Layer 2 of a small transformer language model trained on English Wikipedia (8 layers, counted from 0, width 128).
A neuron's activation on a vector x is GELU(weights . x), where the dot is the dot product.

Input weights of the MLP neurons that the questions are about. A number n stands for n times 0.00064.
n44: -49 -194 76 -134 98 -143 65 -21 198 275 -233 -53 29 124 -21 159 -31 218 -199 -59 -73 0 -59 96 303 -71 -197 43 95 62 -72 162 -227 0 8 236 142 -173 -210 245 243 -191 30 168 267 174 169 369 57 -16 130 -222 -147 -4 144 -162 -24 -233 106 -144 -273 -8 -21 169 28 44 -17 66 -130 -52 23 -124 4 -221 63 -150 -60 -106 16 -62 -73 -68 -54 -90 -16 -76 74 85 -187 55 -110 -45 166 179 -24 91 -140 -144 -54 67 167 -114 -12 -232 -127 103 276 -148 -263 139 91 -56 41 -66 -80 -24 87 4 43 50 -43 12 -12 87 90 -149 -66 -82
n46: 284 31 71 33 -165 69 -92 56 -153 90 -30 -88 -74 289 39 -90 -106 176 -169 -104 23 81 -45 -177 -8 31 -93 151 -199 -62 -7 137 125 94 228 42 -131 0 51 170 -156 -70 -115 39 196 -19 64 -80 -7 0 -12 -271 -75 49 -48 15 116 -19 358 -41 -58 -211 -241 113 57 -46 -106 66 154 -110 -118 174 -104 -11 148 -67 -61 -80 -45 132 72 34 -177 -213 -26 -91 136 157 161 -276 89 267 122 36 -4 -239 106 -173 -31 -48 38 96 50 -71 -206 -39 48 52 187 56 104 122 135 206 170 -95 -12 210 -184 63 93 -88 30 -172 -4 -129 -78 181
n67: 76 115 41 -24 -8 -109 -50 71 -61 89 179 -102 -179 -81 -92 -35 -138 -14 -292 -46 141 106 -66 -148 276 -256 -57 35 -74 99 24 -22 -180 23 240 87 -14 -142 -73 7 -129 -49 -142 36 -11 200 150 122 111 -138 15 -47 208 -107 111 18 -74 -58 147 -106 -196 -4 -68 231 -64 -43 -96 134 -80 -57 -62 -8 18 -172 -45 -30 -183 41 -74 131 -41 -153 59 38 -194 -116 139 0 36 116 112 -4 -85 223 53 -118 -18 46 -103 175 -42 -84 -18 -45 -29 -118 31 207 349 79 197 54 -80 -120 89 97 66 -127 166 147 8 282 126 140 -91 22 -158 150
n81: 65 29 -120 -187 -88 15 94 98 -25 123 -11 83 103 15 -148 -28 59 -122 62 32 -33 136 -309 119 195 -246 -19 -84 7 96 47 -7 -174 123 -15 51 141 -121 -70 183 126 -244 167 88 114 -4 30 11 -68 -11 139 -221 -163 104 -17 28 -180 26 28 86 -252 111 30 -148 147 -69 -7 -146 -128 112 10 -88 21 18 -182 295 -219 53 -32 22 -133 -32 -186 -3 74 117 -173 -201 62 -184 -64 -18 -119 -15 81 45 -61 79 -89 -261 18 -81 4 -39 0 211 143 132 40 -26 -191 -32 84 -59 -297 -112 -33 -217 147 -37 -137 -4 85 -133 55 -119 92 137
n87: 92 -180 244 79 -128 -59 15 292 51 159 290 -4 67 56 162 -87 -123 -78 -144 -115 -18 -56 -189 -23 172 61 -43 -25 11 64 24 150 270 -141 85 166 52 165 49 208 -32 -25 21 -294 -120 21 96 44 148 -45 34 33 -65 -248 -184 223 -82 56 29 -43 104 -83 -50 11 -54 -154 11 28 -159 102 88 -140 61 14 -89 -53 -23 203 -54 41 24 58 -49 53 -4 -15 -37 -70 -114 247 -104 -52 64 -209 -14 -102 -80 -243 -105 50 314 21 22 146 146 26 -53 230 92 46 158 77 -70 37 98 135 -143 -245 -241 -105 19 -63 -14 -30 -60 -135 41 -142
n125: 129 -145 -4 -20 111 12 206 198 -97 336 -67 -123 33 0 145 -36 -239 -31 -259 -90 -81 119 -211 -4 72 12 51 -58 107 54 83 -239 -173 96 -57 -102 15 235 89 155 -305 -43 -178 -4 80 -28 8 266 -226 -69 83 -165 -83 -36 -31 -43 -39 -212 75 111 -18 -123 4 152 255 68 -95 -12 272 -92 16 30 55 306 23 -179 -68 59 -24 74 23 12 -17 81 -87 105 135 -23 158 -177 -98 -45 11 85 59 41 -212 143 58 -39 238 12 69 -86 -90 25 43 38 -185 159 -51 261 12 -57 104 -249 -272 -59 -280 74 -246 130 235 161 -90 -25 -218 -78
n128: 273 -77 -191 -179 129 -128 115 68 -123 91 -4 -8 -105 63 -208 192 -18 111 173 -86 89 159 -89 8 191 -186 93 -11 64 129 18 -149 239 60 178 -178 102 104 254 31 164 -78 -137 -218 64 -120 76 -96 -7 -198 131 -161 -139 -122 -55 15 -45 -4 -131 -83 4 -110 -44 -137 -140 54 -216 -44 70 244 -199 -260 235 -78 119 210 -73 -96 161 121 -80 106 -209 -70 -120 52 -136 -4 -31 37 -131 23 -158 -161 94 -31 -61 216 -35 -37 -41 119 50 -52 125 -86 195 8 107 12 -127 -111 147 27 235 11 -86 117 174 55 44 62 -149 31 -8 -24 86 282
n146: 4 -112 64 -261 175 -129 -153 26 -45 72 89 45 -193 84 -25 73 55 -91 87 -234 -58 50 -80 -315 -29 -60 48 271 -114 51 -155 -21 -207 49 172 238 197 -17 -167 -117 -32 -72 43 122 200 194 39 -211 15 -29 -116 -306 -4 -164 -155 -109 -129 84 -4 -175 -149 -114 126 -215 -110 78 -170 28 129 -66 135 9 -32 181 72 -141 -359 -78 93 -17 113 33 -399 -24 81 86 -38 -150 71 -61 89 67 19 -117 -149 -76 -4 -212 161 24 -24 120 -96 56 -231 -13 83 177 186 198 190 -12 104 348 -102 -128 -148 -81 104 -13 -78 -67 0 233 298 80 -80 -96
n153: 86 -74 -93 38 254 -51 167 163 -70 128 -311 -204 -8 -36 -80 -69 104 -15 -66 -247 35 -28 298 68 217 -92 -62 56 156 -131 193 -187 -56 32 71 121 -74 8 67 -16 -91 146 -88 -233 -19 121 41 51 -200 35 52 54 -229 -54 105 179 -174 138 42 -69 -284 -123 -98 -36 146 186 -219 78 55 -101 -4 62 -83 80 -263 152 -16 382 49 36 11 -19 -180 -79 42 121 -71 -115 35 -129 38 -208 -60 98 -140 -112 -62 46 183 -235 65 11 -137 -246 190 -107 82 114 0 117 -148 162 67 95 -23 -170 -235 23 -60 12 -70 133 0 28 -154 -64 111 68
n182: 478 16 -128 -73 121 100 -202 71 4 0 8 -30 -64 138 12 -203 57 -72 60 74 -203 109 23 -65 -36 -139 63 23 -19 53 -104 85 263 -65 100 156 49 203 -126 84 42 -23 -49 -44 172 139 -294 -36 74 40 -111 198 -70 8 313 -101 -93 104 -35 -395 -207 63 -75 126 -31 166 -203 84 -60 32 -157 -223 189 100 92 188 -151 8 -213 290 56 -20 -196 -248 -85 45 -28 -106 -76 31 -93 -76 -72 -125 46 4 -24 78 -97 -15 168 -15 -88 -8 64 20 -15 17 182 182 259 197 -152 129 188 122 -110 16 -15 -203 -96 36 42 -114 101 -81 -121 115
n250: -59 47 122 0 66 28 -16 107 90 -254 107 -416 32 -208 48 -162 165 41 -126 -168 -8 -115 -152 -141 82 158 -46 -83 227 60 209 16 196 144 -4 -32 -168 -106 19 -16 38 76 66 88 93 -73 62 181 -51 179 37 -67 27 31 110 246 -161 -71 61 -132 -128 151 4 68 27 27 -92 75 206 222 -26 -46 46 -76 -194 -158 -46 25 -4 -123 -137 -66 -8 -42 -54 151 88 -64 -47 77 -34 -52 165 -111 73 -36 19 170 120 111 -143 -243 -12 11 -219 -168 0 45 4 -16 -272 195 134 -100 74 -16 153 -288 189 160 -178 -71 187 104 -327 132 -32 338
n254: -195 -4 -190 11 12 -48 154 334 158 317 -79 -60 26 97 11 -83 0 18 -4 290 52 -7 -50 -60 59 11 -171 -92 79 -157 -120 -60 124 -60 45 -115 14 -61 148 122 32 39 93 -153 -36 39 61 18 -234 -59 49 -33 -104 -51 131 11 0 -223 150 65 72 -130 -104 75 -51 315 -64 81 -248 -259 92 -101 57 -232 18 -68 -16 -19 -97 19 -52 87 162 42 -11 -11 74 112 -29 -297 -86 -174 -50 73 -104 -151 116 94 225 -147 202 85 18 125 45 38 -21 88 -22 15 -21 33 140 156 -47 -150 -101 -47 39 -105 -197 -273 89 86 -67 -244 183 64
n278: -118 -110 11 -86 79 86 -28 33 -64 26 55 -198 -339 84 -179 -133 -78 -72 153 -76 -114 101 52 26 156 136 -185 -79 80 244 106 11 -69 -85 97 4 41 33 62 -50 -90 3 -67 83 70 198 115 -182 7 -119 236 -99 -7 -88 -55 157 14 -122 -7 -144 -124 105 60 69 137 -46 29 -3 50 -287 106 15 17 -73 138 -73 -83 -108 146 0 -205 -21 -208 82 24 241 -40 293 25 0 -173 0 -39 -52 -87 128 4 70 22 149 21 -86 75 0 -130 22 -181 0 -89 93 -69 74 222 -32 -99 -329 -91 -129 -51 -40 -326 -50 52 -146 7 233 102 -10
n299: 140 31 -64 -162 139 47 178 -214 -54 -87 -113 -131 -12 -12 24 27 -222 141 -58 15 19 -172 105 -191 116 48 -180 -182 61 249 61 59 43 -124 -102 -62 -77 137 256 211 0 -4 -320 -145 -34 -113 89 201 -257 82 -32 -185 -178 111 238 -117 -166 -207 102 114 -105 -53 8 -12 103 127 40 -81 -121 -161 141 -131 -252 -200 -153 223 -160 24 113 -24 47 -122 123 -22 -23 -129 157 107 -140 49 75 -90 4 220 170 -123 -195 122 142 72 27 165 121 -53 185 122 -145 48 70 72 158 223 16 55 164 -46 47 110 -112 79 -98 16 60 43 -31 -40 24 -45
n300: -78 134 -66 -106 -70 14 260 99 25 137 -161 4 -111 7 -25 -38 -155 -138 -95 -233 -28 -100 72 -191 193 22 -268 -85 -172 176 -23 374 -43 -32 -82 -67 77 11 30 276 95 -105 53 -107 146 75 73 243 95 28 -95 -232 -55 -157 156 21 17 -85 79 -184 -69 -31 0 47 45 221 -104 91 -237 -49 -41 -112 34 72 102 -7 67 26 93 -46 56 142 -14 -71 -96 117 164 -121 28 24 0 -53 -103 52 -10 -7 -129 -73 29 -144 -24 61 -18 -89 278 -11 -17 22 -4 -165 -124 73 127 0 97 -269 -50 31 -179 -162 -63 106 -27 219 -64 -18 54 -41
n343: 212 -24 -12 11 -91 91 125 267 -219 -4 8 -163 16 72 -217 50 11 -30 -236 -195 -103 24 -27 -209 59 -307 -158 177 -35 112 81 64 80 -79 -151 -43 134 -401 -200 119 91 -185 89 155 54 149 -115 122 -22 91 97 -188 -81 -74 4 88 103 107 -57 128 -282 -58 -91 116 -62 82 -84 161 95 -23 -94 204 191 46 -95 -12 25 98 -27 127 -189 139 -149 -4 4 94 88 60 189 15 -15 -32 43 -103 142 -173 -198 46 -160 306 -166 277 51 107 -72 48 184 -37 188 143 -191 51 -99 187 -101 160 -124 -12 64 -248 -62 47 15 40 80 32 -116 38
n364: 186 -102 78 88 -199 -12 449 152 -142 275 111 -142 -356 181 -121 -66 109 -91 -107 154 -8 72 69 85 -39 -69 -113 -8 -158 20 -199 -8 133 -155 -155 -36 94 -8 110 238 -73 -118 -7 264 -54 -81 74 8 48 32 -106 -98 -139 27 49 -31 161 60 -77 -54 -223 89 -108 -44 -54 -16 -125 -113 -87 -114 99 63 58 -173 -99 -138 8 156 165 52 -52 0 -44 19 220 -8 128 60 -130 -108 42 -28 108 -207 250 -28 39 -268 28 200 -19 -4 139 -153 -92 44 -8 -41 0 107 19 180 262 -104 43 -35 -306 -66 -193 -121 37 -297 92 161 164 145 0 -84
n385: 196 -69 -90 -190 34 -59 -14 76 -22 75 113 91 210 -44 -123 -32 0 -104 76 7 197 7 -176 123 213 60 23 42 -142 48 68 111 104 80 4 22 62 -181 108 -11 -158 -7 -78 -4 107 -28 140 -25 10 62 -75 36 67 54 -122 35 -230 -165 127 4 -118 57 -11 -19 175 -14 -48 38 -106 7 45 -123 -243 131 -284 0 -27 148 -95 96 0 -21 100 -241 287 121 276 -80 178 32 -7 -62 -13 -229 67 -22 -22 25 4 -92 75 -39 -307 106 239 222 323 27 -14 -113 85 141 139 40 -22 -166 122 -181 -66 -59 -95 55 -53 -274 99 -56 7 119
n386: 204 60 -20 99 107 -84 139 -55 19 77 70 -160 153 138 -46 78 -36 -22 -64 140 76 46 -26 -97 -4 229 -64 -4 92 127 -158 135 4 186 358 -87 201 -188 -134 49 124 36 -156 -23 -130 187 47 -121 39 27 -97 -49 -251 175 192 -92 -15 -114 279 22 -25 219 51 77 100 218 127 231 53 -71 -98 -92 59 26 -135 -97 -140 -51 132 -233 -18 -89 -185 -76 155 -239 -65 -11 -83 81 99 46 10 8 198 116 -153 -48 92 205 -26 -306 -140 117 -161 -31 -58 169 -4 -118 -59 -105 -23 73 -145 -184 96 -7 -18 -238 -36 189 77 23 111 0 35 -22
n398: 175 33 -127 -72 157 -169 45 128 -48 84 221 -126 19 -23 -217 -143 68 54 22 -243 -86 162 32 -111 156 -123 20 143 -69 201 42 -145 190 -112 214 75 -42 39 -150 -131 -206 -68 -140 -294 18 -91 8 74 73 -19 -135 -4 -80 70 -82 76 -163 4 -181 -205 130 7 156 372 7 89 -50 25 101 159 -29 -252 -127 91 97 -69 -142 16 18 113 -39 59 -42 -93 189 -19 -72 43 -93 -11 -304 -113 95 -90 69 15 129 -62 65 192 -95 191 -135 -11 30 4 -7 -175 171 35 29 18 52 128 235 41 -27 98 36 110 -153 60 279 -114 79 11 -171 -25
n400: 90 -94 182 -80 -94 -330 276 49 -101 68 72 38 -328 -83 32 46 60 120 -4 11 -55 95 -231 -136 16 40 91 45 145 -64 131 -96 -28 -210 -24 55 -56 12 7 181 42 4 -106 20 -15 133 41 0 -149 -106 -40 -299 -34 -239 15 15 122 -157 -15 -8 -34 19 -152 8 -69 -16 -84 -108 314 -81 127 -248 42 125 -132 32 -215 374 8 138 -29 250 -228 -26 240 -113 75 142 -59 80 -205 -181 -75 -61 156 8 -185 123 -20 171 -100 -166 75 79 -253 -135 7 -49 -58 -4 122 85 145 -194 243 54 4 23 -94 -159 193 -12 -53 -108 0 92 95 -45
n401: 220 -87 133 18 -16 50 42 119 45 268 -11 -37 -218 -12 -139 -297 11 -65 -167 -262 -118 15 55 -78 151 -198 -92 -113 -37 -93 -106 101 8 -73 19 42 -4 -110 47 168 -48 -95 -7 -96 -15 0 142 23 -127 34 156 -38 -178 -101 11 340 70 80 -125 112 -58 -56 -219 66 63 -102 -112 -202 -68 -169 84 -320 313 15 -175 125 -240 91 -140 230 -121 -104 -39 -22 30 220 134 -94 114 48 110 191 45 143 -70 -70 7 78 -185 44 137 -66 -38 -51 -130 4 -65 -182 -15 193 -96 86 133 195 123 -45 -170 -15 -189 -39 147 -61 -44 27 12 -50 73 227
n430: 229 54 30 72 105 17 -29 407 50 98 198 -308 -218 93 13 -151 8 91 0 158 -50 113 36 -123 -149 64 -96 -112 142 135 -70 102 237 170 -38 -259 169 -199 64 121 -56 171 12 -21 -82 52 -43 153 -209 -96 17 223 122 -94 215 53 -40 -29 270 -65 -54 -69 -196 -114 -180 384 -110 -159 -38 -181 88 136 -137 16 -108 -98 224 -26 -230 172 -180 57 -81 -139 -170 86 67 -75 -50 -69 -73 54 -15 -4 -24 -34 119 114 -131 -137 -24 -161 -4 -81 -358 -51 -24 9 253 -39 -105 198 -133 105 12 82 0 -97 52 -245 0 -46 105 34 223 -93 13 296
n453: 71 -4 195 -179 -4 -36 -153 -94 -8 97 -31 64 20 -4 -176 -212 -67 98 -8 -176 -118 -147 137 76 -125 113 -199 -30 -249 32 -4 -252 339 -29 87 173 52 188 -19 99 11 147 -85 -127 100 57 -168 -188 -154 -119 130 -160 -42 -147 4 -54 88 -281 118 -54 -9 -81 12 -100 -244 -47 68 -71 28 0 120 -137 -8 141 34 129 -108 204 -53 151 -48 -93 -68 256 -207 -57 75 -210 47 229 -99 -55 -7 -276 111 169 132 120 372 -38 142 19 16 -57 115 40 60 74 270 -143 -92 136 150 44 147 144 72 -8 -128 -152 -144 -39 -4 -224 -87 -128 120 49
n478: 135 158 3 114 78 -244 -141 28 30 145 177 -84 0 137 52 66 -16 -35 -64 92 128 -44 46 -10 194 0 -75 -13 -49 -38 -50 -7 134 40 27 118 64 -70 -29 102 264 -129 164 14 -156 -111 7 -67 28 -149 49 -7 66 107 -126 20 -102 -143 124 -109 -132 17 -14 -34 -100 17 83 -61 -47 -84 48 -260 20 -121 0 -42 -96 46 -39 116 102 -136 14 87 13 70 167 -19 -142 -118 -200 163 -98 -159 46 117 -140 189 65 -13 -92 -20 277 -105 75 203 110 -130 148 -234 -92 157 -125 7 90 -211 65 82 68 -34 -14 71 39 -45 -72 -371 10 -111

Each question shows a token from some text and the vector x that enters the MLP there. A number n stands for n times 0.013.

"us": 12 -8 90 133 17 130 -46 35 32 -95 -145 -131 -1 -5 26 77 -50 -104 -103 -165 -5 -136 80 54 150 -126 -84 -143 -16 -44 -4 -5 -47 33 -91 110 -111 -81 -93 6 -160 53 45 7 -17 -234 -158 -24 -82 344 -23 58 26 -51 -16 118 168 264 -84 228 85 23 -52 144 -71 -156 7 12 98 84 -105 -185 -12 112 85 92 37 38 -146 2 112 112 80 54 132 -117 4 3 22 62 149 111 68 41 -77 -55 -70 42 120 69 32 185 -164 114 -18 2 -85 -40 35 124 10 -157 0 -115 53 -9 -129 166 -62 20 -107 -73 -57 22 72 -67 -119 -88
Which three neurons fire most, strongest first? n401, n343, n398

"a": -39 -34 -53 149 -155 -96 63 47 -19 -67 -18 86 -55 40 33 31 84 10 -41 -190 45 47 125 243 -152 90 -39 -2 57 -171 -56 -155 21 108 -3 132 28 18 -21 25 15 9 -2 10 -31 -53 -88 -44 -98 115 86 59 4 -128 12 -62 27 209 -71 68 269 112 96 77 -71 59 133 -204 -12 30 -43 -109 -23 -61 73 -29 201 13 72 -30 38 -232 202 53 23 -114 -51 40 -14 103 33 165 -148 102 58 33 142 -89 -57 46 -112 62 83 160 -24 114 -103 -289 -15 -246 -119 -111 -128 -6 -116 -42 29 113 87 -59 150 -163 -179 21 -136 76 92 -103
The neuron with the highest activation: n478

" s": -136 154 32 5 15 0 -58 -22 30 26 -99 -86 60 -85 -15 -69 -91 -158 145 -144 -45 -9 160 67 44 10 192 -120 55 -31 -23 50 4 29 -32 -9 -125 73 78 84 9 -20 224 -6 42 -117 -80 -58 -42 38 -77 101 219 -100 -30 -44 73 -23 -128 13 191 70 42 36 -75 -96 52 -113 33 37 -39 -88 71 102 26 -11 -44 -314 9 -61 16 92 105 -134 -35 -92 -75 58 -123 -63 93 -17 -104 11 60 0 -32 -41 112 -110 67 275 3 48 187 25 -330 89 40 -105 92 70 15 -98 -175 29 -22 1 9 70 95 32 -37 7 -25 85 2 66
The neuron with the highest activation: n300

"and": -166 21 -43 26 3 249 -20 17 81 47 -29 -32 141 45 20 -190 -91 -61 -124 -271 -36 74 78 159 22 60 8 -99 19 -213 27 -58 9 7 46 53 -67 -23 26 52 -9 -45 -2 54 -2 62 74 -66 93 -135 17 -18 -41 -1 -21 -33 -17 133 -152 151 77 -52 305 111 -19 23 155 -83 -26 -143 83 12 -102 134 63 -123 79 39 -148 -132 -68 -66 94 -39 -54 143 -5 -18 123 103 114 35 155 116 -148 74 45 79 -18 -95 151 -148 37 17 102 -57 10 104 81 -193 -27 -50 -82 31 8 45 9 -214 -85 -53 135 -266 -63 46 -61 84 37 -167
Which three neurons fire most, strongest first? n87, n401, n453

"ver": -22 -94 1 70 151 -89 -110 15 26 98 -13 45 42 58 14 58 0 -16 -8 178 181 -53 34 122 -253 -231 69 92 83 -144 116 57 -61 -26 -121 -59 -57 -39 -55 56 34 10 48 183 40 28 -22 93 35 -95 -92 -23 118 -98 -162 -19 156 163 -131 8 175 95 140 -200 69 -65 107 12 -1 -273 -83 104 -80 -28 186 -18 130 -71 -7 -117 -250 166 -86 -106 -84 232 7 56 53 -30 -135 -13 -29 -11 -69 -88 -72 -79 -114 16 4 -65 -174 -47 87 114 114 -140 -16 5 -56 90 -74 -108 106 112 22 66 8 0 217 72 -61 -90 88 13 73 -63
The neuron with the highest activation: n343

"b": -62 -74 120 -181 14 104 34 -62 23 -17 -72 143 78 -73 -69 66 1 -24 49 161 -37 35 -32 -23 -114 -35 128 -46 -13 -98 -88 66 -26 15 64 43 111 45 13 98 34 -138 151 183 127 8 36 -207 74 -25 -80 31 -28 -95 -152 56 -54 130 -152 -17 282 -113 248 -208 81 -216 204 -73 -75 113 -30 113 -103 -6 -71 -352 58 -116 1 -79 -14 -13 163 77 -20 40 14 -33 5 -67 -17 187 164 -40 -13 42 -67 35 -95 58 -19 -19 27 39 126 -34 -162 -32 -57 -48 6 -1 98 43 182 23 4 -72 -20 123 3 -23 -180 2 -75 9 26 -34
The neuron with the highest activation: n146

" h": -57 168 -11 -51 -37 -24 103 -98 7 7 9 14 48 -18 28 42 -133 -124 28 -135 35 -85 59 257 107 -112 42 -68 -40 -86 -98 9 -30 90 45 76 -48 -14 74 156 -9 -87 166 95 67 -39 -159 -204 39 66 -60 48 253 -139 -50 -100 0 16 -96 15 49 94 112 -101 51 -67 132 -151 3 -56 -183 -123 20 53 49 56 -99 -311 55 -28 1 -23 45 -26 -3 -84 89 -10 -37 7 43 37 -41 -71 156 22 48 -43 -6 -48 101 182 -91 36 156 -42 -255 -52 -139 -124 103 82 45 -149 -78 95 21 -14 7 121 79 89 18 33 -62 99 150 8
The neuron with the highest activation: n300

" f": -77 217 4 11 70 -6 0 7 -50 -111 -147 -96 42 -12 22 -116 -21 -132 219 14 -38 -74 64 15 90 20 86 -68 137 109 -94 79 143 -94 -37 49 -129 131 42 110 71 -72 200 -49 7 -100 -97 -86 -16 92 -40 49 170 -100 40 -106 -2 81 -52 -26 229 36 -39 -192 15 -87 22 -148 -50 12 -70 -31 46 245 -47 -7 133 -245 11 -53 -20 28 82 -64 10 -124 38 11 32 -66 100 -42 -27 34 9 71 -18 -76 -21 -42 64 72 -4 -38 107 16 -318 -36 -148 -12 81 157 100 -86 -34 -57 -69 43 78 102 187 101 -146 60 -110 25 51 -67
The neuron with the highest activation: n300

"at": -120 -30 -76 -5 -23 -81 66 -35 97 -131 -88 162 -114 -55 -118 75 64 -111 -15 -45 -34 -66 132 -120 -24 -241 178 -17 71 -76 145 309 -130 28 57 105 -27 -30 -16 75 -8 180 57 90 12 -42 -68 209 18 121 5 0 32 -130 89 -172 53 72 -64 27 127 3 37 -40 51 -113 26 -113 146 79 124 -114 131 19 78 6 21 -192 -5 -16 124 -83 27 -38 25 11 -170 -45 -44 24 156 -88 79 139 -131 -36 239 3 -64 62 -156 -29 44 -47 -61 -32 -94 -72 -150 135 97 -200 -168 -45 -84 -27 5 179 -28 91 -89 -99 -114 61 -56 15 -50 47
Which three neurons fire most, strongest first? n44, n146, n401

".": -3 53 4 46 -48 65 -83 -53 76 -112 11 136 -175 -163 -37 39 -6 -136 76 108 36 88 90 193 -101 61 0 -137 167 64 172 -75 -81 -13 -17 -3 -75 -18 -53 2 -34 -20 -112 -60 154 -22 -97 32 21 27 16 188 144 84 57 21 -74 14 -57 188 177 97 25 132 137 107 112 29 -40 -86 -125 34 24 77 -205 105 53 -135 1 -159 -180 -123 168 106 -47 -43 34 27 -13 31 -19 -30 -161 84 63 114 94 -101 -69 -108 148 -77 54 99 -54 -63 -58 -25 -38 -177 22 -42 -126 -98 -45 -111 -49 206 35 44 -216 118 4 18 -158 0 57 -174
The neuron with the highest activation: n278

" re": -54 244 -23 100 143 95 -67 29 -48 -66 -92 -109 -21 -51 80 -40 -100 -144 137 -2 57 16 174 146 55 -53 113 -134 121 55 10 -64 14 -11 -157 -11 -207 88 75 -37 -5 6 263 -124 -23 -2 58 -129 -2 84 -136 -26 112 -53 -45 -149 38 53 -11 81 161 46 -63 -71 -48 -39 67 -66 -91 43 -114 -26 90 96 -28 -85 70 -323 89 23 16 102 12 -98 -18 -120 -80 94 89 -114 17 21 54 162 -36 -49 68 -77 16 -63 17 102 27 67 109 37 -305 0 64 -19 132 72 -46 -188 -101 43 34 -11 -7 33 69 -6 -49 79 -58 -46 72 -15
The neuron with the highest activation: n254

"y": -170 18 126 51 -39 -70 124 -43 113 -291 88 -31 196 -90 -106 89 -120 47 50 150 59 -102 1 58 -182 178 226 -33 205 -39 109 -25 -16 -25 50 -64 -160 171 41 -40 -55 0 -116 119 32 -165 8 31 34 -7 -208 82 75 88 -84 57 -44 122 -80 -32 53 169 -166 113 -59 -80 -27 -206 -24 40 -82 28 -96 -146 0 102 61 62 65 -23 110 19 -15 29 -9 -119 -159 -30 -30 94 -108 0 -70 -33 18 13 165 -15 -81 173 -60 22 22 124 -32 -194 -174 -87 4 -178 17 -14 -100 23 -38 186 44 -24 11 57 129 -17 0 18 81 57 131 -39
The most active neuron and its activation: n250, at about 0.91

" of": -27 26 -129 73 -79 -45 -67 15 40 36 62 -89 -112 -93 49 -19 13 45 194 83 138 -131 146 25 -162 153 110 74 104 25 68 26 49 -10 -28 111 -111 -33 129 66 -15 -76 35 -19 36 -20 58 -101 -9 -104 -8 56 196 -54 -60 -77 136 56 53 80 0 109 -37 -39 -65 10 20 4 -50 -54 -79 255 20 37 20 -155 164 -182 -14 -20 -200 41 49 -113 -28 -77 -148 -146 -51 88 13 -17 152 27 -57 72 205 -106 -179 -138 87 157 -166 -201 -23 250 -64 -20 -93 -165 -113 -51 4 -111 79 20 -33 59 -30 -117 79 30 -82 39 105 56 -189 51
The neuron with the highest activation: n430

"iv": -124 47 -75 -174 -188 197 57 -162 42 4 76 19 169 -214 58 76 101 -87 38 -19 -27 47 218 97 47 -59 29 86 65 49 -33 -74 -70 46 97 -102 -107 115 32 163 78 -19 23 261 65 64 -158 73 138 -102 164 -65 20 -13 -41 -55 15 -48 -139 25 -107 -42 242 -37 112 13 -66 33 16 -63 -68 44 19 5 -15 -77 49 -167 -141 -104 -13 -131 78 4 -58 18 66 113 -7 21 -92 -87 -9 -126 -64 -184 -29 89 -131 -30 141 212 -98 -15 86 -51 10 -46 3 -200 34 -95 -41 -177 231 11 9 -79 28 69 -49 -63 -133 128 37 32 -103 -12
The two highest activations, in order: n44, n300

" T": -89 28 72 57 -3 -26 73 -86 6 -45 22 8 80 -155 29 36 -85 -14 114 20 -29 -45 76 334 10 -25 67 -20 161 106 58 74 -72 100 -36 -36 -46 23 70 -28 34 -84 158 6 52 -139 34 -2 24 3 -29 10 109 34 40 -108 46 97 -20 -31 126 38 -63 71 11 -110 189 -385 -133 -73 -81 -89 68 38 94 -37 -29 -114 -49 -26 71 -86 17 115 -33 -14 -85 74 -17 -74 40 21 -189 6 -26 74 -24 35 80 -11 104 110 69 -100 -91 -10 -367 -22 -123 -156 71 -74 -29 -126 -161 82 -10 10 -32 34 87 151 29 16 -47 16 63 92
Which three neurons fire most, strongest first? n81, n278, n478

"|": 0 -37 -86 84 92 38 3 -105 -28 -52 -34 -8 -140 137 -119 -64 -23 -60 131 -125 -116 92 77 278 15 -8 111 -89 73 -230 -108 46 77 -78 -150 135 -79 -44 47 -45 32 146 -50 107 4 -3 46 26 -10 1 -13 -57 56 109 -143 40 -99 148 -59 37 -138 -9 -61 66 -92 17 130 -1 -38 100 -38 -104 219 -19 86 -28 57 -303 -187 -24 86 95 82 141 46 100 -46 0 5 -22 93 4 10 127 11 71 -29 -150 52 -118 -143 140 144 -5 -1 -107 -141 63 -65 9 31 16 -91 -62 24 91 81 -36 -16 -176 285 74 90 -26 -127 91 -65 -36
The neuron with the highest activation: n401

"o": -87 -73 -31 -7 -42 -22 -93 -36 -32 -59 49 168 212 113 -68 -89 28 -12 118 37 21 15 10 -27 -173 -81 -71 -99 306 -55 73 -77 182 183 38 30 -17 -41 -49 40 29 -32 -16 -193 -10 45 149 -55 -54 -96 49 33 -61 166 -55 -13 8 -1 -114 121 232 -23 42 -135 -144 -46 239 18 47 -122 -4 271 -29 16 83 -110 133 -124 -18 -122 64 -39 94 67 1 27 -159 -1 131 -73 -55 140 -39 136 -20 98 171 13 49 -180 -75 15 15 130 32 47 -145 -186 19 8 29 -177 -123 -30 -46 28 105 49 14 -76 -88 -259 -141 42 -9 152 -59 -3
The neuron with the highest activation: n254

"et": -249 19 42 43 37 51 -10 -103 83 12 87 146 -130 -80 -98 -44 69 -73 79 -75 53 19 79 -87 -116 -151 67 -47 51 -130 20 111 -79 -30 -40 38 2 195 -48 -6 -7 95 65 188 176 171 40 38 82 55 -244 -60 147 -46 -39 -64 64 -25 -77 16 354 -33 235 -113 -101 -122 111 -253 71 -186 0 53 33 120 191 93 30 -146 -44 -20 42 -17 -86 -65 90 17 -214 83 -80 111 99 34 26 46 -46 -41 111 -37 -74 59 -74 54 84 43 -179 49 -47 17 -41 -5 29 -206 -105 -78 -176 28 18 77 -13 -130 61 104 -91 -60 -38 44 79 -97
The two highest activations, in order: n146, n278

"ou": -77 6 -69 21 127 -101 -56 63 78 -55 -151 -28 -114 9 -135 219 30 -188 131 -82 -49 -75 27 269 -98 -132 26 55 -103 24 42 6 -28 7 106 79 -16 54 29 77 -56 -70 82 116 153 33 -86 -80 -26 99 8 -100 50 -48 42 -26 0 20 -4 18 -169 65 258 10 6 -108 50 -83 89 -247 -66 -35 -100 -13 -58 83 175 -80 68 -90 33 24 115 -185 83 227 64 85 131 38 -26 85 139 -110 -50 6 -99 -9 -76 -43 114 210 -247 85 203 -8 -8 -28 0 -67 -1 -137 45 -43 65 27 13 -136 -150 84 -30 2 -149 -126 -44 96 10 10
The most active neuron and its activation: n385, at about 3